Layer 5 of a small transformer language model trained on English Wikipedia (8 layers, counted from 0, width 128).
A neuron adds its activation times its output weights to the MLP's output. To switch it off is to set its activation to zero at one token and run the rest of the model.

Output weights of the MLP neurons that the questions are about. A number n stands for (n - 500) times 0.00077.
n19: 549 533 561 465 407 466 601 286 491 505 583 488 665 500 449 653 506 583 403 452 824 402 385 576 364 478 392 459 263 541 485 677 368 532 538 434 511 488 668 404 532 383 369 518 370 453 522 559 601 546 536 321 545 528 595 552 399 286 524 606 407 579 646 570 557 450 396 590 413 528 624 627 517 443 544 540 432 455 525 442 637 515 517 631 494 451 392 565 561 539 540 674 635 586 592 559 414 607 603 469 426 239 447 202 431 528 408 506 479 490 527 576 636 494 463 547 486 615 512 479 632 530 536 514 275 389 277 319
n26: 497 659 679 424 507 636 557 541 412 519 506 500 445 367 326 434 438 390 487 506 615 428 503 297 448 539 424 583 688 589 516 647 341 551 235 456 630 516 689 530 439 438 628 673 367 682 471 466 558 287 468 453 456 312 480 361 437 465 563 594 561 444 490 462 386 453 459 276 641 485 538 526 485 571 522 575 480 590 311 336 666 638 311 592 538 526 665 588 442 521 625 544 438 497 675 520 522 444 558 571 477 520 401 643 584 342 456 644 404 542 644 537 551 475 497 584 289 538 455 336 293 500 556 512 611 683 377 744
n62: 342 397 500 425 494 531 497 558 514 510 558 401 543 713 571 575 555 415 335 444 456 486 677 542 577 551 358 664 591 414 486 589 573 494 520 597 470 621 514 473 532 497 337 409 446 373 691 519 548 598 683 406 485 491 485 514 412 280 434 343 554 465 468 399 495 335 714 492 419 393 497 701 401 258 530 547 482 392 497 599 486 434 679 580 508 379 575 432 462 709 484 544 453 530 379 543 599 573 564 438 435 698 397 347 480 540 579 387 532 533 445 484 537 522 505 609 576 573 468 551 481 404 464 398 586 430 666 454
n77: 375 433 441 753 458 402 490 497 569 591 431 494 483 534 484 480 394 558 547 544 427 514 534 645 605 589 567 390 446 559 476 606 532 531 527 433 383 394 724 273 425 475 574 344 531 477 324 431 344 563 546 422 495 429 558 515 481 791 587 494 449 469 632 477 352 558 557 294 587 409 608 506 508 581 404 211 416 635 576 633 474 293 464 640 579 391 416 458 387 608 473 489 602 489 460 533 471 555 488 388 583 352 426 464 399 450 457 518 407 459 561 423 390 689 473 563 636 430 497 503 647 487 664 497 359 665 579 546
n141: 564 523 400 546 500 537 478 346 453 318 418 417 509 541 540 437 579 530 470 470 572 728 380 555 362 509 451 642 488 427 656 695 546 606 603 503 367 600 376 424 529 310 503 530 468 491 527 664 431 582 548 503 536 641 491 366 383 497 494 417 541 617 572 482 585 315 580 461 419 494 515 548 670 477 384 418 465 458 456 558 470 506 379 635 579 397 479 709 538 745 492 539 639 468 459 519 476 422 554 441 402 180 459 399 639 646 394 370 474 480 446 721 666 554 590 523 25 543 514 464 596 414 420 468 625 428 413 586
n151: 733 456 388 397 482 532 694 400 429 540 478 483 350 461 383 445 690 466 480 604 361 580 479 427 346 347 422 403 447 394 402 554 333 401 479 354 392 380 710 436 608 516 503 543 621 494 487 469 434 440 411 511 476 556 717 618 463 529 511 512 556 517 603 706 639 625 469 353 425 500 384 541 436 625 455 396 426 579 627 553 503 435 553 474 541 622 370 411 528 330 505 465 451 642 429 691 563 358 436 543 656 379 570 575 571 674 446 529 377 535 484 413 704 520 419 653 639 525 431 409 607 458 403 489 553 567 533 433
n162: 577 425 328 460 786 506 493 503 636 411 571 536 552 487 486 464 344 666 422 590 475 672 421 518 472 488 639 355 411 468 451 480 497 609 513 494 535 582 394 438 477 545 518 301 571 541 516 476 489 520 590 616 691 632 259 702 492 537 420 666 512 257 462 509 302 518 568 509 457 558 449 515 442 563 395 525 490 492 469 457 527 408 569 587 488 482 701 608 398 562 652 364 500 612 618 478 604 303 295 231 607 378 538 537 541 381 674 403 515 650 562 558 528 527 438 574 491 582 420 524 520 454 515 560 442 321 513 386
n164: 441 412 454 540 457 455 453 497 438 552 589 490 390 549 394 620 482 461 555 435 396 513 460 455 618 545 412 530 548 654 345 543 520 583 560 427 618 587 418 959 325 584 484 606 514 411 636 403 622 505 547 526 577 479 413 524 453 538 570 511 414 322 292 338 525 423 582 324 495 555 490 461 563 399 508 434 500 473 407 466 518 431 485 582 319 555 718 593 402 432 534 587 477 505 600 621 369 397 621 432 569 401 574 611 455 426 503 487 421 364 387 432 559 388 488 490 516 457 547 415 594 483 554 485 586 536 592 493
n185: 643 626 516 541 575 514 568 545 475 458 396 480 505 598 588 404 597 447 540 525 450 385 634 486 381 359 628 508 569 678 370 509 586 575 660 424 338 466 594 500 492 305 703 565 269 448 715 547 492 548 582 402 474 425 429 540 574 519 700 455 500 378 545 523 388 517 575 396 402 360 636 384 456 412 492 607 482 479 420 468 455 500 565 505 700 514 446 529 705 411 489 290 482 578 450 471 522 574 574 476 575 255 602 513 631 549 439 537 596 367 413 467 582 497 474 517 304 522 381 348 635 422 419 598 445 488 506 508
n201: 598 655 346 671 503 525 461 513 384 528 642 468 575 345 328 363 705 535 543 412 500 511 473 478 591 462 417 617 621 477 627 390 632 526 497 543 478 484 418 816 353 633 378 583 529 612 660 516 551 528 519 447 502 577 579 437 390 497 391 491 604 497 435 487 475 748 434 492 518 436 416 492 412 557 354 432 569 480 590 557 503 624 474 592 454 538 403 533 404 474 578 605 471 442 556 341 577 396 570 636 421 322 495 403 595 418 484 538 414 459 420 388 528 449 558 634 569 456 531 383 518 473 582 619 565 537 489 435
n207: 388 497 531 569 483 620 428 633 527 419 445 582 363 313 503 505 349 443 555 618 541 372 527 478 399 612 511 383 472 505 466 558 641 312 532 451 418 542 611 731 482 595 419 617 423 575 664 640 468 495 418 489 477 536 529 419 610 335 508 485 399 470 543 494 329 529 535 393 503 487 478 461 556 521 588 661 529 469 563 667 419 508 553 495 422 594 393 610 641 697 621 602 434 365 538 679 381 549 627 513 366 367 417 370 405 606 565 556 503 650 567 511 580 459 477 325 388 503 455 364 436 549 635 376 505 477 632 375
n233: 439 363 529 580 608 613 531 596 691 530 632 444 566 614 511 395 612 326 406 690 603 539 599 526 512 485 352 387 488 467 471 494 472 512 452 390 544 448 575 473 484 500 604 483 650 345 521 522 582 419 520 613 484 360 503 520 477 402 565 567 528 519 323 454 578 463 610 545 437 565 554 643 670 357 359 548 570 449 434 439 385 396 725 490 494 560 679 550 577 497 527 519 589 419 537 409 382 318 466 598 427 475 392 410 477 317 450 477 550 637 386 445 452 588 407 729 405 344 495 315 572 658 579 637 467 509 485 331
n265: 293 557 479 503 556 521 497 500 335 530 549 568 470 406 454 592 466 611 471 612 527 414 571 456 482 409 450 467 471 704 535 656 242 405 488 431 636 555 608 655 434 429 614 440 593 494 590 339 572 402 514 375 420 774 678 447 419 449 440 515 492 604 539 494 454 620 472 497 458 360 659 567 425 571 589 451 556 549 397 547 290 474 497 424 401 445 445 527 347 356 489 476 469 627 401 539 668 521 552 495 506 599 514 565 699 588 667 494 520 431 448 556 467 474 443 424 391 604 376 477 419 637 455 483 335 149 497 511
n280: 509 224 430 438 578 486 470 681 447 495 460 486 508 349 296 615 638 622 537 494 581 506 549 489 503 718 457 514 552 440 419 537 362 503 494 508 490 611 659 728 513 621 435 567 433 533 407 456 419 473 441 464 430 537 665 437 380 519 570 634 489 321 494 687 426 317 431 371 576 528 568 486 492 559 595 532 497 389 630 597 461 342 476 475 523 526 548 612 511 500 468 565 442 627 436 421 481 359 591 532 388 479 341 554 405 606 301 506 588 442 464 330 452 573 631 555 330 719 430 409 481 597 539 573 424 612 421 365
n293: 756 676 729 531 437 605 436 546 419 482 453 430 593 497 564 550 428 372 426 544 508 352 441 443 428 485 560 466 353 546 581 656 561 440 829 532 516 506 440 593 520 471 655 380 411 566 476 439 320 497 353 541 552 674 571 464 556 415 474 444 497 402 784 488 542 536 642 556 503 576 512 361 398 255 503 378 645 467 469 518 622 459 359 495 405 464 453 572 452 423 436 383 574 645 633 421 445 417 376 527 584 545 592 606 503 497 572 455 489 442 657 594 348 332 390 471 509 461 570 425 772 503 500 525 480 583 518 505
n301: 526 569 556 577 446 411 519 484 385 675 518 400 500 472 535 418 375 539 468 405 586 461 346 374 631 519 656 508 484 539 495 658 413 718 522 366 640 422 366 651 538 352 621 474 409 539 456 479 579 445 508 518 549 449 436 516 529 429 400 534 551 536 347 527 600 463 474 563 370 622 593 527 638 538 415 425 545 490 384 465 544 570 566 550 564 444 413 405 546 448 453 665 419 570 602 478 476 403 396 399 557 470 283 482 512 503 450 647 402 561 500 461 321 431 624 614 284 520 584 328 428 585 503 564 605 353 503 566

Each question names a token from some text and the token that comes next. It shows the activations a of the neurons there, in the order above. A number n stands for (n - 500) times 0.005.

Then comes g, the gradient of the next token's log-probability with respect to the MLP's output, scaled to length 1. A neuron's effect is roughly proportional to its activation times (output weights . g). A number n stands for (n - 500) times 0.00073.

" 4", then "20"
a: 487 458 535 497 514 484 510 500 500 501 572 515 499 507 488 499
g: 468 711 531 806 603 312 449 311 328 439 508 500 670 576 474 524 539 456 327 679 478 408 496 746 374 475 548 526 295 454 417 595 605 439 541 161 466 426 531 452 745 441 499 359 565 456 610 434 423 358 322 528 549 506 343 555 488 518 397 541 676 735 467 656 697 537 510 642 425 595 402 478 639 435 409 640 674 401 376 585 213 367 649 413 425 479 428 326 582 369 375 627 462 294 567 449 583 497 517 436 501 647 687 456 493 652 559 574 669 465 639 540 543 520 436 624 548 478 380 676 563 535 162 296 689 401 461 485
Switching off which neuron hurts the next token most? n26

",", then " and"
a: 519 500 495 498 497 497 501 507 668 504 499 551 277 471 473 448
g: 599 256 693 492 400 585 379 459 336 394 357 644 355 220 408 572 477 525 523 573 468 492 511 667 491 685 677 698 614 498 519 492 476 417 645 625 356 667 448 497 442 553 325 510 751 520 373 651 422 655 532 639 557 606 514 184 702 470 644 419 484 468 524 380 428 437 567 534 605 494 703 312 603 282 509 415 296 744 552 331 659 337 400 471 494 434 746 590 477 459 593 496 523 494 535 564 469 384 597 555 168 343 312 540 521 465 547 610 388 374 450 369 442 438 460 540 538 559 663 365 511 462 624 770 320 577 523 516
Switching off which neuron hurts the next token most? n265

"un", then " Maj"
a: 503 494 508 495 516 503 537 535 499 487 496 502 504 500 500 495
g: 422 755 498 585 383 651 601 482 373 596 580 295 472 514 459 617 507 237 607 497 512 412 682 493 561 496 388 405 530 416 437 598 405 452 382 341 515 338 558 539 509 370 501 480 272 544 295 461 588 349 474 599 463 441 586 776 281 234 712 617 753 457 589 367 463 745 588 423 557 428 376 648 464 641 547 390 510 561 479 719 515 606 615 612 554 508 523 288 545 426 467 460 474 806 426 687 448 498 338 491 503 542 417 514 539 488 288 389 512 576 471 591 602 558 735 519 374 542 283 203 426 499 612 301 539 491 717 630
Which neuron, switched off, raises the next token's probability most? n162

"ing", then " career"
a: 548 533 499 559 516 507 437 463 508 504 497 501 500 480 518 655
g: 511 561 518 544 283 462 412 429 537 449 514 548 413 519 387 448 691 475 422 515 622 660 704 658 489 738 710 463 443 650 542 648 408 514 412 684 517 583 422 476 294 521 679 485 614 510 438 683 527 385 603 578 391 222 585 512 552 341 373 698 556 227 636 741 637 457 310 435 512 701 420 277 475 513 548 371 670 583 358 451 259 549 511 440 429 486 502 565 466 459 366 613 424 437 473 365 390 235 496 406 555 444 605 473 500 607 297 540 478 659 576 510 613 323 595 535 480 233 783 395 366 611 550 591 279 427 708 544
Switching off which neuron hurts the next token most? n301

"man", then "ush"
a: 509 493 514 503 496 479 514 474 490 506 398 513 494 509 519 504
g: 748 408 630 535 526 464 382 465 599 386 692 272 462 463 459 515 614 690 759 447 419 298 389 585 833 539 406 528 292 529 722 437 487 531 779 441 491 549 477 587 625 423 253 403 601 532 397 466 576 641 405 466 666 354 448 486 635 775 589 388 526 595 443 443 327 430 510 552 344 306 514 301 699 569 506 387 620 540 531 596 596 326 536 308 638 420 618 552 480 233 430 328 482 459 738 447 524 572 446 386 561 543 546 292 503 353 481 540 568 412 592 516 469 394 489 464 639 448 649 624 703 334 482 407 391 530 527 322
Switching off which neuron hurts the next token most? n207

"ag", then "la"
a: 475 499 420 499 495 504 546 504 520 502 512 508 507 525 533 501
g: 433 485 540 403 692 569 531 271 491 540 542 603 393 464 529 283 558 467 659 544 705 522 562 624 330 281 390 463 579 478 480 402 582 345 464 185 440 433 484 439 448 445 748 549 341 615 557 423 664 373 591 459 416 680 659 507 273 558 663 491 410 588 494 648 813 570 502 274 485 190 382 464 523 337 325 480 536 520 293 570 501 705 491 740 710 348 577 607 310 558 485 407 562 732 539 444 618 491 582 584 498 277 407 553 551 685 507 501 428 469 708 529 294 491 389 516 435 416 402 598 596 516 425 552 697 501 445 572
Switching off which neuron hurts the next token most? n62

" O", then "rit"
a: 486 505 503 497 487 488 501 485 542 316 478 464 454 536 520 495
g: 642 226 577 601 273 302 457 607 425 502 413 541 490 535 406 431 509 554 708 549 396 665 512 294 649 796 497 575 445 348 626 375 424 480 573 230 318 368 424 660 292 609 372 370 479 570 610 430 547 589 595 611 462 538 390 643 687 489 789 503 367 588 334 404 507 412 543 315 426 674 477 585 334 373 634 518 584 375 623 296 453 628 516 579 479 314 615 516 633 530 446 280 394 693 532 532 480 445 524 579 521 381 387 515 574 542 461 388 241 468 361 579 450 418 513 698 468 453 724 590 583 490 641 753 520 620 608 535
Which two neurons, each switched off alone, lower its probability most, in order? n265, n280

" 8", then "."
a: 490 488 529 505 506 515 500 517 476 391 589 503 489 538 498 518
g: 482 348 453 564 452 483 40 739 433 450 403 417 190 439 485 542 676 621 657 519 312 350 460 627 564 571 427 448 482 339 617 561 458 392 573 539 518 439 609 429 555 386 427 356 400 538 365 323 271 504 589 482 447 556 351 613 613 481 610 673 483 690 409 685 267 411 602 616 558 365 582 632 463 580 647 519 702 517 449 372 634 405 590 442 511 544 447 353 585 605 311 412 412 536 635 561 568 487 449 670 465 387 668 453 620 485 423 456 499 501 510 512 640 581 547 708 654 328 774 518 424 305 421 721 572 572 266 630
Which neuron, switched off, raises the next token's probability most? n207

" R", then "AN"
a: 459 547 511 488 420 509 499 486 485 442 502 492 508 548 515 501
g: 432 771 590 549 743 430 472 358 526 601 631 428 518 443 719 429 516 474 293 435 401 622 451 426 535 455 601 607 380 356 602 544 486 472 479 368 488 549 433 402 569 573 765 535 473 449 463 509 512 521 405 466 460 490 90 421 415 606 569 614 373 505 513 626 406 496 360 104 668 289 301 564 460 320 599 500 694 580 415 544 206 396 681 573 553 527 710 544 602 395 608 524 322 512 646 405 610 431 620 525 499 633 488 432 519 540 653 501 513 412 423 507 411 405 520 836 512 564 239 447 689 456 505 449 753 511 495 463
Which two neurons, each switched off alone, lower its probability most, in order? n19, n26

" the", then " late"
a: 79 511 507 501 499 499 499 511 589 501 480 506 538 497 506 476
g: 471 469 407 504 561 503 310 731 462 494 584 619 473 674 563 429 430 419 657 519 506 423 519 630 672 471 357 621 476 560 564 435 429 226 477 441 579 734 554 455 469 601 408 645 484 532 596 455 511 546 311 505 488 345 403 617 703 753 747 326 617 352 270 536 610 327 296 625 650 499 436 348 520 566 533 321 538 345 602 507 414 525 443 338 534 405 559 308 444 328 571 508 498 581 371 513 635 357 513 446 423 560 474 665 476 715 424 764 671 456 633 326 399 562 404 424 592 517 514 573 366 507 355 316 888 491 608 243
Switching off which neuron hurts the next token most? n19

" the", then " role"
a: 425 548 530 499 487 456 495 499 573 523 458 477 502 505 520 500
g: 526 516 570 421 358 509 652 562 613 578 408 626 380 506 409 231 574 344 385 539 590 369 600 479 429 781 628 481 487 522 640 485 540 335 732 586 665 346 414 438 190 497 367 277 630 605 498 492 591 262 802 278 470 443 592 523 437 594 544 544 544 352 400 574 636 578 601 627 579 555 473 601 406 437 652 599 445 587 207 279 593 537 632 516 452 511 597 592 416 522 275 540 544 761 672 575 387 523 543 603 470 594 353 513 553 344 438 580 484 566 348 464 269 479 594 614 498 472 334 298 541 550 566 518 289 313 665 479
Switching off which neuron hurts the next token most? n26

"G", then "ER"
a: 420 405 502 509 479 488 460 464 515 501 499 502 529 539 515 497
g: 375 690 326 549 733 674 436 371 763 480 503 457 494 596 498 447 398 501 75 442 501 528 690 524 544 434 340 493 270 569 410 600 632 375 277 566 436 617 471 450 524 550 508 527 454 510 347 383 679 559 474 383 637 378 499 294 506 564 473 610 481 564 724 541 530 507 491 178 754 673 601 614 474 447 465 769 327 535 482 671 485 295 495 353 525 501 538 557 404 421 461 691 404 515 500 362 500 580 757 677 175 586 418 456 407 503 544 630 637 568 584 537 390 511 521 627 326 612 420 481 517 429 433 461 592 368 529 501
Which neuron, switched off, raises the next token's probability most? n26

" and", then " Black"
a: 476 527 643 500 665 471 467 506 722 503 517 549 424 508 495 463
g: 610 551 564 664 433 626 402 666 458 475 372 519 655 653 422 369 357 441 340 426 387 476 423 573 374 460 487 662 837 549 396 687 497 591 507 603 393 317 697 518 486 542 344 461 515 311 376 741 467 271 712 590 479 726 599 564 338 525 405 555 597 677 446 589 654 385 230 428 489 390 214 401 542 628 403 301 558 535 527 408 443 514 344 532 662 750 479 647 713 544 499 530 480 309 277 561 508 332 373 473 423 620 582 333 609 574 641 414 590 501 640 414 470 510 529 346 441 468 522 530 284 668 464 634 542 414 481 542
Switching off which neuron hurts the next token most? n141

" A", then "am"
a: 489 556 508 491 496 538 503 500 507 500 512 517 500 520 495 496
g: 588 460 453 208 436 350 574 571 613 253 579 371 543 176 559 447 542 454 637 346 555 546 469 522 469 341 571 521 445 457 582 532 351 419 649 364 478 319 514 544 444 435 544 425 503 346 598 556 795 534 634 409 467 620 593 731 555 558 570 531 694 500 456 230 647 541 567 741 501 685 646 723 634 415 512 361 415 324 481 490 576 359 608 556 541 493 553 695 549 484 742 370 659 405 443 735 475 446 407 410 595 373 520 304 469 336 716 294 371 385 331 405 704 533 502 368 435 374 518 677 547 519 443 591 338 576 470 581
Which neuron, switched off, raises the next token's probability most? n26

"rab", then "ort"
a: 478 500 508 495 465 507 496 493 551 498 474 509 485 505 506 505
g: 518 346 458 620 735 505 412 521 432 517 675 472 444 612 548 396 523 563 423 392 641 680 573 549 530 727 583 514 218 467 647 546 525 497 407 334 282 253 468 529 514 617 415 531 436 385 490 569 354 660 633 356 420 409 279 505 389 411 362 702 626 511 521 433 490 526 461 638 522 237 385 669 696 569 683 618 563 364 715 415 674 395 560 561 458 646 486 413 321 689 430 282 500 632 434 424 382 540 376 494 563 497 458 421 660 481 617 478 427 544 426 453 281 613 465 74 570 605 548 605 605 522 570 447 792 412 577 430
Which neuron, switched off, raises the next token's probability most? n185

"\n", then "Ch"
a: 501 534 535 461 557 451 478 451 493 491 505 506 525 484 504 493
g: 457 804 299 606 274 306 400 384 630 483 430 662 614 345 630 231 423 688 454 580 534 500 551 729 256 702 448 437 401 342 622 523 496 423 747 395 526 571 569 657 734 554 547 438 412 569 396 546 650 470 358 443 471 419 642 478 454 816 411 481 544 631 345 534 431 525 472 295 476 403 645 742 413 422 513 609 462 357 185 350 491 585 384 622 403 588 358 465 565 500 490 410 546 452 474 419 567 548 425 541 648 590 647 531 669 457 421 524 548 523 461 416 570 598 354 487 578 361 529 616 462 537 324 296 547 476 453 769
Which neuron, switched off, raises the next token's probability most? n62

"est", then "or"
a: 515 470 554 510 496 527 504 500 503 502 505 523 497 494 512 541
g: 688 319 619 409 474 480 530 521 565 496 575 581 458 571 305 554 404 805 559 511 685 636 419 658 595 466 291 535 326 676 879 498 267 606 441 436 511 288 459 449 421 642 512 560 494 373 444 563 487 397 440 367 668 594 494 592 713 623 534 536 667 725 456 424 656 500 304 637 390 627 551 466 346 412 542 423 346 289 640 660 507 462 411 422 498 260 413 425 201 578 344 696 434 626 531 344 557 511 464 596 520 501 540 251 656 342 750 417 533 439 479 629 348 520 468 402 521 507 526 458 526 327 584 571 472 506 400 469
Switching off which neuron hurts the next token most? n26

"it", then "ated"
a: 517 543 335 499 427 514 475 499 493 516 511 495 472 479 499 486
g: 734 672 426 567 480 561 329 199 380 498 313 504 344 495 443 510 452 621 839 549 538 545 442 309 481 662 490 456 556 581 199 374 692 323 398 420 729 632 490 479 414 462 578 418 456 338 623 424 448 389 491 591 401 539 484 429 607 440 361 515 425 546 633 552 590 548 371 770 621 542 572 652 338 359 577 656 540 670 448 482 512 670 410 371 704 673 486 351 338 548 488 475 469 526 360 520 301 431 477 439 739 465 779 706 643 385 452 626 484 573 426 523 648 502 378 446 459 422 441 548 493 379 618 568 229 488 393 623
Which two neurons, each switched off alone, lower its probability most, in order? n62, n141

" the", then " family"
a: 515 528 488 507 473 353 496 495 502 508 500 496 495 514 503 500
g: 426 400 560 578 354 410 310 547 350 498 155 583 683 522 609 346 698 593 544 531 632 393 574 451 554 462 476 689 395 555 500 403 390 606 432 490 559 382 622 493 279 668 422 692 551 749 568 524 703 402 565 636 588 483 451 449 222 609 572 433 613 406 635 578 471 389 330 618 513 483 477 444 380 449 643 289 537 613 381 438 534 250 744 418 353 544 261 486 380 639 733 535 396 234 618 538 447 309 655 598 449 507 485 651 592 346 520 433 438 609 499 653 441 358 586 490 614 540 571 439 590 384 711 463 490 321 467 677
Switching off which neuron hurts the next token most? n151

" |", then "\n"
a: 504 557 502 529 500 523 503 544 500 485 490 469 526 520 494 507
g: 465 237 603 595 777 503 521 204 597 509 584 375 601 424 376 648 455 430 459 488 406 625 523 395 580 539 394 626 435 506 423 430 440 301 515 607 562 360 641 512 273 503 248 621 272 512 448 363 801 625 616 696 439 683 602 326 627 494 434 432 305 272 411 585 590 383 534 547 469 510 527 448 545 491 535 481 433 817 589 493 512 547 539 551 538 461 527 583 532 338 367 603 556 707 592 440 615 401 588 573 342 705 235 441 457 514 499 676 523 558 399 480 465 341 467 439 530 757 664 549 645 544 543 275 476 517 493 239
Switching off which neuron hurts the next token most? n164

" with", then " Ot"
a: 499 534 504 493 629 480 458 498 484 517 341 470 441 512 501 487
g: 572 518 556 474 522 401 604 373 314 436 462 461 650 693 586 414 605 581 479 492 599 720 631 439 606 523 353 645 448 732 311 488 415 459 702 505 535 276 653 600 433 681 498 566 332 436 694 317 411 361 452 354 491 361 604 717 411 460 630 754 599 477 424 460 578 659 540 452 314 583 345 512 326 485 421 529 453 254 582 533 323 438 486 328 643 564 436 515 592 503 512 569 506 524 543 689 637 419 612 325 555 574 561 514 675 503 379 236 540 454 374 697 483 631 292 681 532 502 241 531 579 575 255 313 520 268 427 623
Switching off which neuron hurts the next token most? n207

" which", then " turned"
a: 510 500 546 532 494 413 462 493 494 501 500 547 488 553 603 499
g: 704 586 435 566 486 468 357 315 303 551 530 340 446 727 463 297 663 498 535 593 459 555 553 724 604 561 412 443 438 410 450 285 215 487 573 472 736 464 506 562 571 727 665 421 504 543 538 564 623 318 355 299 350 589 547 456 673 556 545 801 520 400 435 508 633 571 362 496 296 397 583 417 489 369 398 527 539 493 436 497 679 564 545 441 582 601 411 596 725 523 542 255 478 379 622 433 819 635 428 440 441 560 555 537 663 628 341 574 639 643 345 360 402 532 446 528 502 467 316 624 352 402 423 687 511 245 370 419
Which neuron, switched off, raises the next token's probability most? n151

" film", then " Pre"
a: 515 494 596 501 553 498 502 487 836 501 505 490 500 541 497 500
g: 391 727 518 392 363 555 780 400 447 572 482 465 393 916 640 322 491 469 494 450 366 819 702 282 397 357 404 568 442 590 591 568 426 688 435 241 501 299 478 477 634 708 684 509 387 635 408 391 582 504 649 533 507 578 537 596 428 468 409 468 578 341 360 568 389 381 613 460 471 540 332 657 442 521 422 498 458 338 505 656 354 504 425 562 445 327 472 451 571 452 542 468 632 367 505 466 677 587 678 369 640 450 483 501 628 598 328 372 530 527 356 499 620 432 502 678 533 632 222 485 454 488 578 246 695 612 481 537
Switching off which neuron hurts the next token most? n185

" and", then " m"
a: 610 520 488 569 486 390 513 490 495 524 499 496 233 476 494 484
g: 505 438 378 324 315 627 472 456 586 277 487 450 361 565 446 749 657 528 405 529 464 470 429 483 554 395 388 294 658 343 454 592 528 485 425 238 589 464 447 492 602 481 557 602 580 359 462 245 674 623 631 580 692 490 554 668 295 428 671 562 282 567 395 456 794 500 391 796 299 557 618 503 518 393 418 325 574 473 581 417 561 491 669 406 733 435 246 605 413 595 309 261 614 507 549 581 550 580 481 455 727 453 442 559 581 564 668 364 512 473 642 467 319 571 473 400 548 596 465 507 565 628 497 282 399 649 589 658
Switching off which neuron hurts the next token most? n19

" Beng", then "ali"
a: 525 485 493 477 499 548 489 505 503 495 500 507 450 471 494 499
g: 382 515 378 531 533 333 416 312 361 656 455 348 696 631 654 650 704 362 295 535 378 450 522 497 518 572 386 545 377 423 375 524 510 709 463 427 401 809 555 539 409 603 493 410 375 453 790 422 697 506 308 525 633 505 502 601 473 503 487 299 558 342 533 612 360 541 584 287 234 458 705 427 398 569 361 302 602 678 395 618 408 424 598 667 448 594 624 545 471 396 470 460 546 249 596 698 427 559 297 504 547 616 439 584 547 545 722 525 584 588 519 689 612 232 554 288 647 386 511 522 520 471 456 354 511 560 574 630
Switching off which neuron hurts the next token most? n280

" N", then "est"
a: 464 482 553 563 419 507 457 517 516 510 444 494 484 491 497 508
g: 576 402 586 365 555 399 411 658 659 434 715 404 378 369 412 605 650 313 587 709 302 744 445 530 433 327 427 649 513 345 475 490 429 514 543 693 281 518 419 491 478 490 325 573 643 336 427 373 406 533 700 526 661 779 414 621 476 507 405 567 472 512 483 605 471 450 626 491 407 356 487 762 220 766 396 499 536 564 531 366 291 521 502 536 341 407 420 615 580 291 432 410 317 548 509 625 242 427 500 338 587 359 443 552 490 430 562 675 449 503 713 621 425 572 552 427 507 447 593 476 546 597 458 710 738 463 729 525
Switching off which neuron hurts the next token most? n19

"ool", then " with"
a: 497 492 523 518 481 505 458 484 436 484 513 510 503 646 490 485
g: 607 440 450 489 632 505 728 458 543 423 472 596 506 381 456 495 490 330 562 397 607 325 441 572 516 590 492 263 375 606 633 561 530 566 390 482 218 652 498 534 369 196 855 587 441 318 446 700 510 398 595 573 559 583 458 591 627 276 515 536 601 670 512 476 542 604 441 551 463 636 576 636 398 359 422 420 415 558 545 381 419 460 523 465 570 373 694 519 357 529 663 600 453 481 693 563 441 425 516 555 756 348 303 316 479 258 648 589 694 640 488 286 495 398 335 588 518 532 440 537 412 786 467 665 302 557 476 239
Which neuron, switched off, raises the next token's probability most? n162

" the", then " ass"
a: 503 500 499 505 463 393 513 491 500 502 499 509 499 531 512 498
g: 520 350 583 337 465 502 452 366 327 634 216 414 404 657 673 652 170 560 393 446 641 461 485 554 496 472 773 597 482 418 408 406 643 523 412 539 794 402 357 648 403 705 469 431 368 402 343 606 435 489 584 670 480 673 459 497 393 355 610 473 432 392 585 493 313 461 451 633 400 550 620 637 654 457 523 392 425 426 373 840 486 661 519 584 692 523 721 719 504 566 525 405 385 607 287 502 381 551 634 518 422 488 566 785 472 368 412 417 441 439 542 593 323 648 421 615 397 370 646 573 539 488 307 543 514 445 470 455
Switching off which neuron hurts the next token most? n151

"),", then " J"
a: 490 528 541 488 501 501 515 519 958 493 519 524 479 431 585 514
g: 475 645 523 523 541 430 554 481 667 536 422 265 581 494 472 401 592 412 588 433 586 397 581 434 460 384 398 347 586 383 386 527 559 585 406 513 671 382 556 522 454 537 755 481 342 614 701 342 684 675 497 372 562 358 604 550 289 632 681 549 526 343 341 381 468 494 368 387 295 563 519 604 483 573 355 502 567 380 553 695 398 561 508 608 403 628 484 449 398 542 380 288 536 670 278 670 345 485 460 481 492 482 630 669 473 602 641 226 540 382 363 781 751 417 651 812 633 463 232 363 615 657 509 383 549 474 353 514
Switching off which neuron hurts the next token most? n185

" and", then " John"
a: 535 509 516 629 507 378 500 491 534 483 508 482 336 465 494 502
g: 494 532 304 455 600 494 586 653 381 452 314 340 715 625 433 467 339 532 211 453 622 438 538 343 582 429 508 483 618 717 386 555 422 573 624 443 587 149 660 620 511 633 510 469 383 598 622 485 528 362 342 502 459 682 661 703 600 519 487 650 712 427 494 580 511 353 537 478 558 407 480 659 376 522 422 460 487 453 577 555 367 367 472 595 612 305 550 581 562 720 572 460 570 651 406 600 497 357 534 443 415 355 643 595 378 554 867 224 539 410 466 584 363 598 274 668 450 525 376 271 569 562 466 308 374 441 422 654
Which neuron, switched off, raises the next token's probability most? n265

"ath", then ","
a: 527 496 512 552 492 513 525 493 469 488 498 505 505 579 451 500
g: 425 178 483 419 505 574 286 630 647 470 508 393 257 685 577 493 491 385 627 487 583 283 526 273 492 497 502 298 736 432 419 476 636 303 501 708 395 788 550 480 545 427 565 508 643 557 561 495 462 516 649 410 558 325 619 318 505 434 601 506 636 301 643 610 697 460 534 538 714 609 512 311 579 440 520 382 434 654 585 502 537 579 405 485 586 388 375 634 434 626 384 438 595 320 394 584 517 279 490 551 176 663 352 475 690 473 643 623 626 548 394 548 292 497 474 460 520 586 486 251 611 599 569 444 693 504 487 454
Switching off which neuron hurts the next token most? n280

"i", then " in"
a: 498 507 522 516 529 494 498 457 498 459 500 515 544 596 463 494
g: 453 361 559 556 772 719 369 520 522 674 418 585 205 717 394 585 489 313 591 569 483 407 340 321 290 555 391 404 312 545 489 529 563 672 543 248 665 600 470 528 518 581 398 494 609 353 479 597 469 503 443 490 592 621 479 658 388 474 606 500 421 476 395 297 367 549 498 479 502 673 557 583 721 508 314 584 176 288 422 501 581 474 511 274 581 298 569 538 499 519 577 683 471 612 782 482 376 453 400 615 595 598 576 378 386 522 599 479 656 684 584 363 358 379 423 675 479 455 680 604 452 569 543 527 237 513 636 459
Which neuron, switched off, raises the next token's probability most? n164